Layer 7 of a small transformer language model trained on English Wikipedia (11 layers, counted from 0, width 64).
A neuron's activation on a vector x is GELU(weights . x), where the dot is the dot product.

Input weights of the MLP neurons that the questions are about. A number n stands for n times 0.0024.
n3: 165 -53 5 -214 45 -259 -68 -191 88 -36 128 -83 16 84 203 -115 -311 21 -28 -185 134 -65 -82 116 189 -107 42 -69 16 41 158 -15 19 47 42 27 -159 -68 67 -206 -93 169 -49 22 -51 86 -115 -39 150 -88 -38 214 -26 -56 66 -151 -93 86 48 114 -136 -13 -103 -73
n8: -169 34 -29 -48 -1 14 -116 6 -27 -147 113 -12 8 -86 -80 70 110 67 -52 -135 73 -38 11 -29 -57 -166 -32 -46 62 1 81 -23 -54 14 -53 -57 0 -93 37 -97 147 4 -130 -60 -158 93 -45 54 6 -73 -101 -147 3 -41 -55 -23 27 -16 -31 -43 -77 -46 8 56
n11: -48 -82 -180 84 162 -59 48 -44 44 -71 -149 7 94 158 5 60 125 -140 -66 -103 -119 31 -32 44 232 -21 -145 7 14 63 -74 75 1 -262 133 -21 -144 -47 56 -60 -182 -22 -115 -13 -26 -2 -17 -111 -2 55 -136 -203 -135 -18 51 -140 149 76 32 -105 81 87 42 -142
n17: -23 92 246 1 -1 -52 66 40 -97 204 141 220 -118 139 11 -50 21 -125 89 -113 71 7 215 160 -18 70 -181 123 -98 -93 90 134 -119 -45 -28 36 -66 -346 -47 63 145 96 67 96 -27 109 -254 -129 44 -52 105 32 58 16 -129 192 -18 114 86 276 -18 27 26 -61
n34: -3 -197 -26 -131 89 -1 27 15 -60 175 242 65 -196 15 -208 -32 -107 0 -9 -14 -1 38 -136 29 93 40 -210 -43 -74 103 60 11 -36 7 67 -34 60 -2 2 147 75 -68 163 51 -132 74 138 190 294 120 -169 85 -37 -160 9 -144 -170 -65 68 138 -2 9 79 -127
n47: 27 -89 172 -53 49 -237 -159 173 -53 -46 -152 -100 -182 -71 78 -52 -2 -85 69 -189 53 177 -24 47 -64 208 140 43 45 75 36 20 -68 126 -24 123 -120 136 76 81 -61 -88 290 14 -160 259 -281 -91 93 -9 220 -170 -113 31 62 -37 -208 166 -22 92 -62 47 -77 116
n59: 38 -174 49 80 -127 16 -69 135 136 61 33 0 -35 -113 -121 1 -88 133 -227 -89 5 -83 -60 -129 151 -117 221 -114 60 58 174 125 78 -94 175 14 -7 5 -37 7 113 21 108 -82 146 134 43 100 45 -29 -137 140 56 24 -5 96 -235 -26 38 -23 128 95 -45 -14
n84: 59 -26 6 -85 -31 -40 99 163 -287 94 107 -39 -140 35 -59 -68 -137 50 60 258 -135 51 -5 -178 -127 -80 131 -40 2 75 269 -207 29 -208 13 96 -116 313 20 4 4 -131 59 38 25 8 1 88 14 74 72 -178 -123 -142 91 80 -126 196 -60 115 11 -157 101 187
n94: 60 -39 -37 -224 24 -33 -9 75 -135 63 18 99 27 -41 90 -79 -39 32 -80 103 -145 79 39 70 86 15 28 -12 -52 30 -76 28 26 28 -38 -22 -1 -66 157 104 -57 81 11 275 106 -88 -3 167 133 -18 -176 -73 144 -65 49 -46 -10 -88 -77 -40 63 -84 -208 26
n104: 208 7 218 2 177 4 -19 141 -36 -93 -188 1 6 -7 -77 240 -47 -9 84 -283 151 175 5 -111 -12 17 -29 -5 -94 51 2 214 160 63 223 172 52 -89 -21 226 70 315 220 -226 0 19 -8 -52 25 -99 -158 43 5 -91 -12 204 91 -57 -204 118 41 -120 -10 -75
n120: -62 -148 242 -136 118 172 -162 110 -149 37 160 -284 -89 -280 -52 -158 -175 -153 -34 6 -106 7 64 -112 -13 133 22 207 69 -265 -15 -123 -96 -160 125 19 -118 72 -48 -75 17 233 -28 119 -57 -3 94 158 -183 -20 -20 -42 -49 35 111 -92 69 32 -49 -18 -271 -175 -8 -155
n128: 202 173 177 -53 -44 -128 -284 479 80 114 78 -8 -136 145 37 229 87 86 219 -111 84 -44 15 -32 61 107 -95 -96 -141 55 -61 103 92 91 -77 -25 -174 207 -150 -302 -68 200 288 -163 22 35 -11 46 142 97 -82 31 20 -146 69 -86 49 30 130 12 -173 30 12 -93
n129: 144 -134 -18 -52 -97 -30 13 -93 63 -228 -119 79 122 -43 -10 -17 65 39 -130 25 56 61 -98 18 62 48 -42 7 54 -24 116 123 -147 -89 114 0 -55 13 -36 61 -80 -78 -11 108 -13 -74 -59 -72 28 12 43 73 -40 103 15 -35 53 -63 60 -8 -59 117 35 -61
n143: 43 -105 178 -203 121 -120 -6 119 36 65 -60 93 -22 -5 -97 201 88 -3 22 164 30 57 95 -75 -93 108 -5 104 -162 16 -51 -62 122 -154 203 42 178 39 -53 -10 -48 68 64 -74 12 -117 -139 11 -95 -200 -134 -29 89 -90 193 274 -21 88 192 129 263 -164 30 55
n151: 79 20 -52 -7 -68 -53 -177 143 6 -138 85 53 175 -148 -54 -57 -72 -165 -137 75 -128 64 13 -145 84 -136 21 -1 -262 23 46 52 -24 -78 362 -50 16 -125 43 -87 6 -99 -92 112 130 -308 -16 22 -66 -180 -7 -29 -127 -50 -229 -107 2 7 -30 62 1 -122 74 -122
n152: 174 236 -38 82 77 -135 134 -53 76 16 -11 25 100 -189 -4 9 15 -15 122 27 206 -66 -49 -63 -282 129 -92 -62 -137 125 116 70 237 -118 72 39 46 -155 -16 -40 -11 232 -27 -51 -6 32 3 -136 -48 -153 0 196 54 15 -100 18 259 -111 57 -188 -83 -1 87 -90
n155: -132 -47 -39 -136 -55 165 57 203 -107 -207 74 14 -258 -165 -44 113 -180 106 -19 -60 -20 222 -166 -76 -1 -65 -43 63 5 13 -107 -159 -2 -243 187 -20 -247 106 145 31 36 14 176 134 -48 71 -19 47 -19 49 -287 152 194 26 192 4 -133 117 -126 112 -26 -138 264 17
n169: -33 18 45 -10 20 -47 167 9 -137 -85 106 137 6 -209 -100 -107 260 -114 24 -159 52 -95 -122 40 -330 -22 131 50 56 44 63 69 253 -101 65 125 51 30 -151 -20 -91 -15 197 -205 229 -18 -55 -49 229 12 176 61 -155 -85 9 28 3 -21 -42 57 -33 -343 -178 -118
n185: 39 -184 172 -116 55 -266 -121 10 51 208 153 115 -80 85 -19 -101 -33 -113 219 -221 225 -9 52 63 223 177 -72 -35 108 122 54 24 -153 63 -146 49 189 54 -1 45 -59 150 -45 -158 -138 24 89 41 22 0 134 -5 112 -257 130 -94 27 -7 75 -121 121 -247 67 22
n188: 3 58 84 73 -86 24 112 33 272 95 -249 -69 -217 -147 -27 -83 -134 118 -5 -20 49 -247 -42 78 -58 76 265 -9 -33 -83 -170 74 285 -173 125 -70 234 -41 -69 -61 -4 -13 -30 16 -62 -209 -132 -262 223 -72 -44 -33 14 128 -36 -38 76 -91 -191 254 22 201 38 -34
n196: 94 -12 -29 -130 -68 -79 -4 32 -176 114 -40 -5 -86 8 43 -83 47 38 123 -41 1 -65 38 -112 -42 47 60 -180 -69 124 279 56 38 -1 -105 65 47 -47 87 139 -226 -124 -64 14 -2 95 -124 262 121 144 -56 -68 -6 -82 51 54 69 6 116 83 -139 123 -193 6
n197: 81 -162 119 -8 182 142 -25 16 112 -30 4 -63 67 72 11 242 60 -96 -54 68 -150 120 14 -109 -21 -157 -146 53 -52 42 125 -73 54 -179 -32 -42 19 15 152 -136 151 -162 -24 100 -96 79 -29 -153 106 54 -67 63 233 54 -334 49 66 177 -86 -126 94 -184 59 -3
n200: 9 -62 -109 47 -63 -90 -12 44 94 -109 1 48 72 -15 21 41 133 -68 31 -238 -16 -27 59 -136 35 89 27 -8 108 -19 1 73 29 -87 -87 -64 -51 17 107 86 -9 -76 -6 213 -11 1 -40 -23 -16 -43 -86 63 110 40 -53 -21 -91 -57 -135 42 3 41 22 -94
n211: -89 4 -49 29 -22 97 35 -37 -75 -154 146 -42 64 117 -76 33 -41 -83 65 -46 -108 137 -199 66 71 -245 -8 -1 -82 -1 70 55 -113 -151 -7 32 58 -111 14 -26 85 22 -63 -127 -165 91 129 104 2 38 144 -56 -63 -44 36 -82 62 1 12 78 -6 2 209 -8
n230: -209 107 99 28 -86 -83 -12 18 54 -54 -147 89 -107 -47 63 128 93 -67 -123 -41 85 91 36 46 -285 -119 77 213 34 -65 -6 -13 95 -39 -66 -114 -41 139 61 93 26 31 110 113 -148 -25 158 -64 -18 193 -151 46 14 94 -75 77 -41 61 -53 -126 -55 -1 26 12
n235: 50 26 138 37 35 84 -94 8 -59 -199 166 60 119 -92 27 -31 138 -151 7 4 -202 -80 -4 -124 -214 44 91 162 -238 -48 350 167 99 -40 45 -75 42 122 170 -38 147 108 -72 -92 -118 24 88 -43 -193 186 85 134 46 -79 -96 132 -73 137 -84 2 -77 -48 72 -14
n247: -110 -60 174 -13 11 0 -112 155 -36 113 117 46 -224 -166 142 -151 -296 116 -56 -31 33 -109 -62 173 19 -93 126 200 -69 38 30 59 -9 -124 71 -259 -138 111 121 -17 -206 36 -94 -26 -220 85 177 117 115 53 14 -77 -142 107 238 153 166 -80 223 1 -202 40 -116 -66
n250: 8 -273 21 74 65 -113 -41 68 73 119 78 -42 96 11 -122 -57 89 110 -140 -43 137 232 -46 -5 80 -7 48 -121 -5 130 -5 -114 114 -55 67 -33 -5 -35 -41 33 -32 -66 113 -44 163 99 -2 65 -61 286 16 -75 79 54 72 210 -37 44 127 48 -166 -144 82 33

Each question shows a token from some text and the vector x that enters the MLP there. A number n stands for n times 0.013.

" p": -86 -13 -120 -10 79 53 -62 -150 -48 -86 -18 -22 19 60 -76 9 66 36 130 -72 -5 -18 51 -26 175 85 -14 27 -98 29 38 185 104 162 68 -60 36 134 75 175 -44 -166 -29 132 8 50 93 131 -4 -106 27 -7 -52 120 122 -49 86 142 51 -51 16 82 -119 36
Which neuron lights up most? n196

" be": 64 -17 -37 92 -6 -91 -29 -5 -42 -91 -30 109 171 212 -115 -98 107 167 15 13 -79 -112 4 106 32 -35 -148 -31 15 9 11 93 -53 -39 96 -18 -57 59 -41 134 10 -48 70 121 -29 88 -53 103 -175 -156 -21 -28 -37 137 3 -89 22 102 21 7 -30 -10 -93 139
The two highest activations, in order: n129, n11

" There": -70 41 -125 204 -53 -62 14 -153 -69 -76 38 -25 -33 11 -165 -99 38 84 12 -66 1 21 35 25 -208 75 -10 -156 76 -134 -5 -25 111 30 -12 -47 127 132 -85 20 111 -54 62 -70 148 146 56 131 -150 -98 81 11 7 98 20 15 59 53 67 -34 81 76 22 15
The two highest activations, in order: n169, n152

"end": -6 61 -17 183 5 -52 -58 16 13 -18 30 62 196 288 -103 22 36 1 9 -41 -23 -66 -88 8 28 -161 -129 -105 36 32 130 64 44 5 11 -15 142 56 102 -26 50 -115 -26 70 -185 34 -53 -23 60 -147 -12 -71 -46 60 131 -74 57 -130 97 8 -3 -39 -63 32
The two highest activations, in order: n211, n11

"oll": -111 35 -113 163 -49 -53 -59 0 71 23 -77 109 263 22 -86 -84 -42 37 -13 62 -96 -178 -90 -7 -20 35 27 57 138 74 32 22 99 126 73 -93 -14 28 -120 119 63 32 150 44 -135 129 35 -74 148 -108 14 24 44 -30 2 -196 -22 73 37 5 -8 -97 -47 74
The two highest activations, in order: n169, n59

" different": 17 -37 3 132 -83 20 -29 -152 -66 4 52 -61 17 276 -137 -53 87 129 -13 -2 -61 -151 74 -7 7 49 -73 -69 21 -44 -43 51 52 125 7 10 89 -16 41 39 26 -41 -21 169 -20 42 25 77 -81 -142 -28 -234 144 -13 -98 110 -13 73 -52 -43 -65 54 -118 -19
Which neuron lights up most? n196

" d": -10 -41 -23 114 -52 -17 -86 -62 9 -71 26 33 65 215 -72 -24 22 103 85 -8 38 -53 42 -22 56 40 -111 28 89 -13 -77 58 118 123 89 -89 23 47 14 117 -125 -7 -34 194 -32 71 154 27 -5 -205 -4 -127 9 43 10 97 -46 116 90 -214 35 -119 20 193
The most active neuron and its activation: n185, at about 3

" the": -68 21 73 72 -47 -52 -110 -104 27 -45 4 -14 34 309 -151 -61 130 118 -53 94 -2 -67 23 80 3 -1 -111 27 -16 -10 -141 44 -48 65 33 30 180 83 15 128 6 -103 35 123 61 56 1 53 -102 -117 13 -49 54 191 -2 -2 -56 28 -11 -14 -88 -17 2 73
The two highest activations, in order: n250, n129

"193": -59 -95 0 26 30 61 51 9 -165 -65 124 43 85 31 -114 35 18 129 95 29 -144 -19 -4 30 -13 150 -47 50 -25 -206 -144 70 63 147 19 49 141 145 -45 41 80 -3 75 49 -54 92 7 -60 -64 -194 59 -75 -61 96 141 -32 82 -43 68 -3 -89 -2 -117 -123
The most active neuron and its activation: n120, at about 4.7

" c": 20 1 -152 85 -4 -34 22 -72 -60 10 92 -11 -8 159 -125 14 85 213 49 -22 37 -123 87 -20 94 7 -133 86 11 22 -152 87 94 130 -23 -54 40 175 105 15 -114 -96 62 125 -118 73 133 43 -19 -124 41 -59 79 100 -44 -47 134 59 91 -63 -17 -99 22 105
Which neuron lights up most? n185

"150": -23 60 16 203 -34 67 102 11 -164 -82 53 -22 98 163 -91 -128 4 59 -10 14 -123 -16 34 35 93 49 17 16 20 -150 -76 1 43 102 75 -48 97 64 -102 43 17 39 49 89 74 121 -15 39 -197 -147 4 -167 40 80 28 -162 73 50 86 -81 -75 -119 -89 -41
Which neuron lights up most? n120

"agn": -119 74 13 -44 125 134 57 5 61 99 49 -116 126 111 -27 -43 44 95 -18 93 -53 83 15 -21 106 -96 59 -54 20 -51 45 70 166 206 -78 61 25 11 57 -35 10 -119 -151 37 -17 84 62 38 159 -32 -107 28 -48 206 95 -85 30 -46 163 -43 -12 52 20 107
Which neuron lights up most? n196

"27": 13 -22 7 134 -26 2 84 25 -177 -112 85 -60 132 36 -128 -114 103 46 75 24 -146 37 28 42 43 65 -34 11 48 -189 -83 43 74 76 145 -83 90 89 -41 64 38 47 117 51 39 98 46 89 -145 -154 -46 -76 -27 67 48 -209 22 -26 144 -70 -28 -5 -63 -34
The most active neuron and its activation: n120, at about 5.1

" R": -73 -107 -60 204 -53 32 -63 -69 -30 -19 65 -77 51 84 -65 -137 65 215 -9 -54 74 33 52 25 106 -59 -27 9 0 -30 -68 70 122 23 126 -136 -43 118 -47 92 2 -93 46 49 127 57 118 23 -42 -84 -49 -77 -68 69 -89 -81 90 29 193 -148 149 -34 80 122
The most active neuron and its activation: n250, at about 4.1

"is": -9 -32 86 176 -24 30 -10 65 -33 -128 -32 133 181 66 -155 35 -75 67 78 -121 -39 -102 14 -6 53 13 -254 -21 -175 -2 -26 28 54 -49 38 72 57 67 -81 95 156 -5 -44 -43 -21 21 -119 0 -35 -109 23 -101 1 -133 -16 -32 119 33 97 5 129 -24 -91 144
The most active neuron and its activation: n104, at about 5.2

" make": -53 -12 18 123 -12 -73 -74 -117 -28 -60 -90 76 116 206 -272 -104 74 131 -25 -11 -29 -54 -21 43 34 -29 -68 27 13 -78 35 112 -10 34 97 -72 151 2 -39 82 55 -85 -20 66 95 92 -37 133 -80 -114 93 -26 86 86 -92 -4 -50 90 111 -32 -14 -111 -40 51
The most active neuron and its activation: n250, at about 2.7

"ist": -43 41 -14 -21 121 -45 155 -17 -50 -130 61 -81 190 171 -105 -15 103 -12 3 -48 -87 -52 -162 131 82 -48 -42 -44 33 -9 48 90 -47 29 58 35 105 -77 90 -76 54 -6 -203 -39 -65 121 -144 34 44 -140 -24 -75 -21 -1 150 -81 2 -35 94 -74 -50 65 22 101
The two highest activations, in order: n211, n11

" in": -4 28 -23 -42 -51 88 6 -94 -55 -150 -31 43 133 291 -79 -50 172 104 23 -39 -21 -41 4 124 -34 29 -83 16 -108 -52 -117 84 -50 -64 98 -36 187 42 106 106 13 18 14 51 28 20 123 70 -82 -166 18 -112 81 107 -12 34 -2 -34 39 -53 -54 -63 -15 33
Which neuron lights up most? n211

"ein": -135 167 -114 29 63 34 -46 88 48 57 -111 32 298 27 -141 9 -60 1 -47 109 -48 -12 -67 -19 103 -74 -49 -50 -62 -62 32 105 220 101 52 8 -20 137 -119 73 3 21 -99 90 32 -7 88 20 -50 21 -99 -50 35 56 -82 -47 -64 21 10 -56 102 -35 -17 165
The most active neuron and its activation: n151, at about 3.6

" Re": -154 36 -182 112 -30 -44 -55 -64 38 -118 -46 -7 120 -66 -26 -18 81 -2 -109 18 61 24 -79 -89 -79 -112 -86 -165 19 66 75 140 47 -42 23 -4 -2 -9 -18 107 51 -112 -60 -18 43 89 174 56 46 -132 -178 1 -31 109 -105 -31 -39 33 97 -103 157 107 83 123
The two highest activations, in order: n59, n8

"rought": 15 10 0 107 -44 -47 -62 22 -59 -106 -30 80 227 227 -227 -109 100 -18 -81 -35 -64 -87 -92 -30 -53 -21 -46 -19 -9 -108 108 -106 99 -30 66 23 142 30 -26 59 58 -38 -96 96 41 64 -53 62 28 -56 -21 -106 -12 65 -15 -87 96 100 13 80 -94 -26 -117 92
Which neuron lights up most? n151

" ": 3 -51 60 100 -11 -52 -56 -12 -133 -115 9 -12 98 157 -92 -107 72 129 -8 35 64 -30 -38 -3 -35 -40 -148 -9 -18 -127 -129 67 24 33 52 -103 92 72 -40 95 20 -107 132 146 -1 92 76 63 -165 -294 37 -55 30 93 -2 -9 105 36 115 -85 72 -13 -70 2
Which neuron lights up most? n143

" E": -28 32 -67 4 -118 37 -41 -150 -152 -27 16 58 49 141 -74 -107 -65 226 -83 -25 -27 63 20 -23 101 -39 -48 -6 2 -8 -224 55 137 -26 79 -103 -12 244 23 77 -73 36 -43 192 -15 79 184 15 -44 -90 -117 23 17 80 -41 -10 -62 -33 17 -70 42 48 20 48
Which neuron lights up most? n155

" leg": -82 39 -15 184 43 -111 6 -178 72 -19 47 162 61 83 -93 -23 122 124 -34 -19 32 16 -67 23 -8 114 -74 -13 -90 38 38 -48 75 111 -53 -46 153 14 13 53 -16 -5 35 178 -82 92 183 67 -51 -200 11 -82 90 91 -156 -69 -93 -116 78 -43 124 -69 -144 46
The most active neuron and its activation: n152, at about 2.5

"e": -25 71 -87 -35 127 -1 97 88 -106 16 -14 24 190 -5 -168 -114 26 -23 88 33 -70 120 -25 -1 83 35 -95 -192 -65 -128 86 194 103 5 51 -23 -43 175 -84 18 39 -4 -79 -53 104 -53 46 4 -6 18 -31 88 -19 111 46 -38 -50 -31 104 6 157 91 -78 60
Which three neurons fire most, strongest first? n11, n59, n151

" de": -141 164 -129 -41 31 128 -11 -130 -48 -99 47 -64 136 58 -56 45 162 77 35 -34 6 -38 -24 -21 0 60 24 -67 21 92 -126 247 26 42 -28 29 -11 27 73 47 -83 70 -8 -24 81 83 152 26 26 -196 -138 79 89 59 -38 106 -60 -10 20 -96 -51 93 107 -101
The two highest activations, in order: n152, n200

" (": -21 -94 -126 35 6 -17 53 -90 -101 -147 90 0 52 74 39 46 220 4 -51 4 -25 -78 -143 -3 -31 -129 7 26 31 91 -24 195 -80 -70 -3 -28 3 80 102 76 172 8 -38 82 -15 -55 247 28 -185 -108 -26 -12 -10 144 65 -62 25 38 -76 -81 5 82 61 -10
The two highest activations, in order: n211, n235

"k": 90 -110 -66 6 52 60 41 -47 6 -103 51 98 302 -5 -72 59 52 -58 62 86 -12 -53 -150 46 82 -25 -32 -23 58 -56 -42 -42 -33 -9 30 -198 6 -19 -38 -76 106 -25 -137 19 -1 12 5 35 84 -10 -57 -112 -124 -48 134 -117 180 -96 189 20 79 92 78 122
The most active neuron and its activation: n11, at about 5.8

" Es": -200 16 -160 -87 -130 97 -18 -174 -100 -114 -21 28 94 46 21 104 83 -1 2 -43 46 -138 -92 39 -73 56 44 13 72 59 -225 46 -10 110 10 -10 -46 142 85 -15 92 -27 80 40 -1 34 90 -69 -23 -111 -118 80 126 -3 -131 -12 -69 -108 80 -98 146 25 36 -43
The most active neuron and its activation: n230, at about 3.6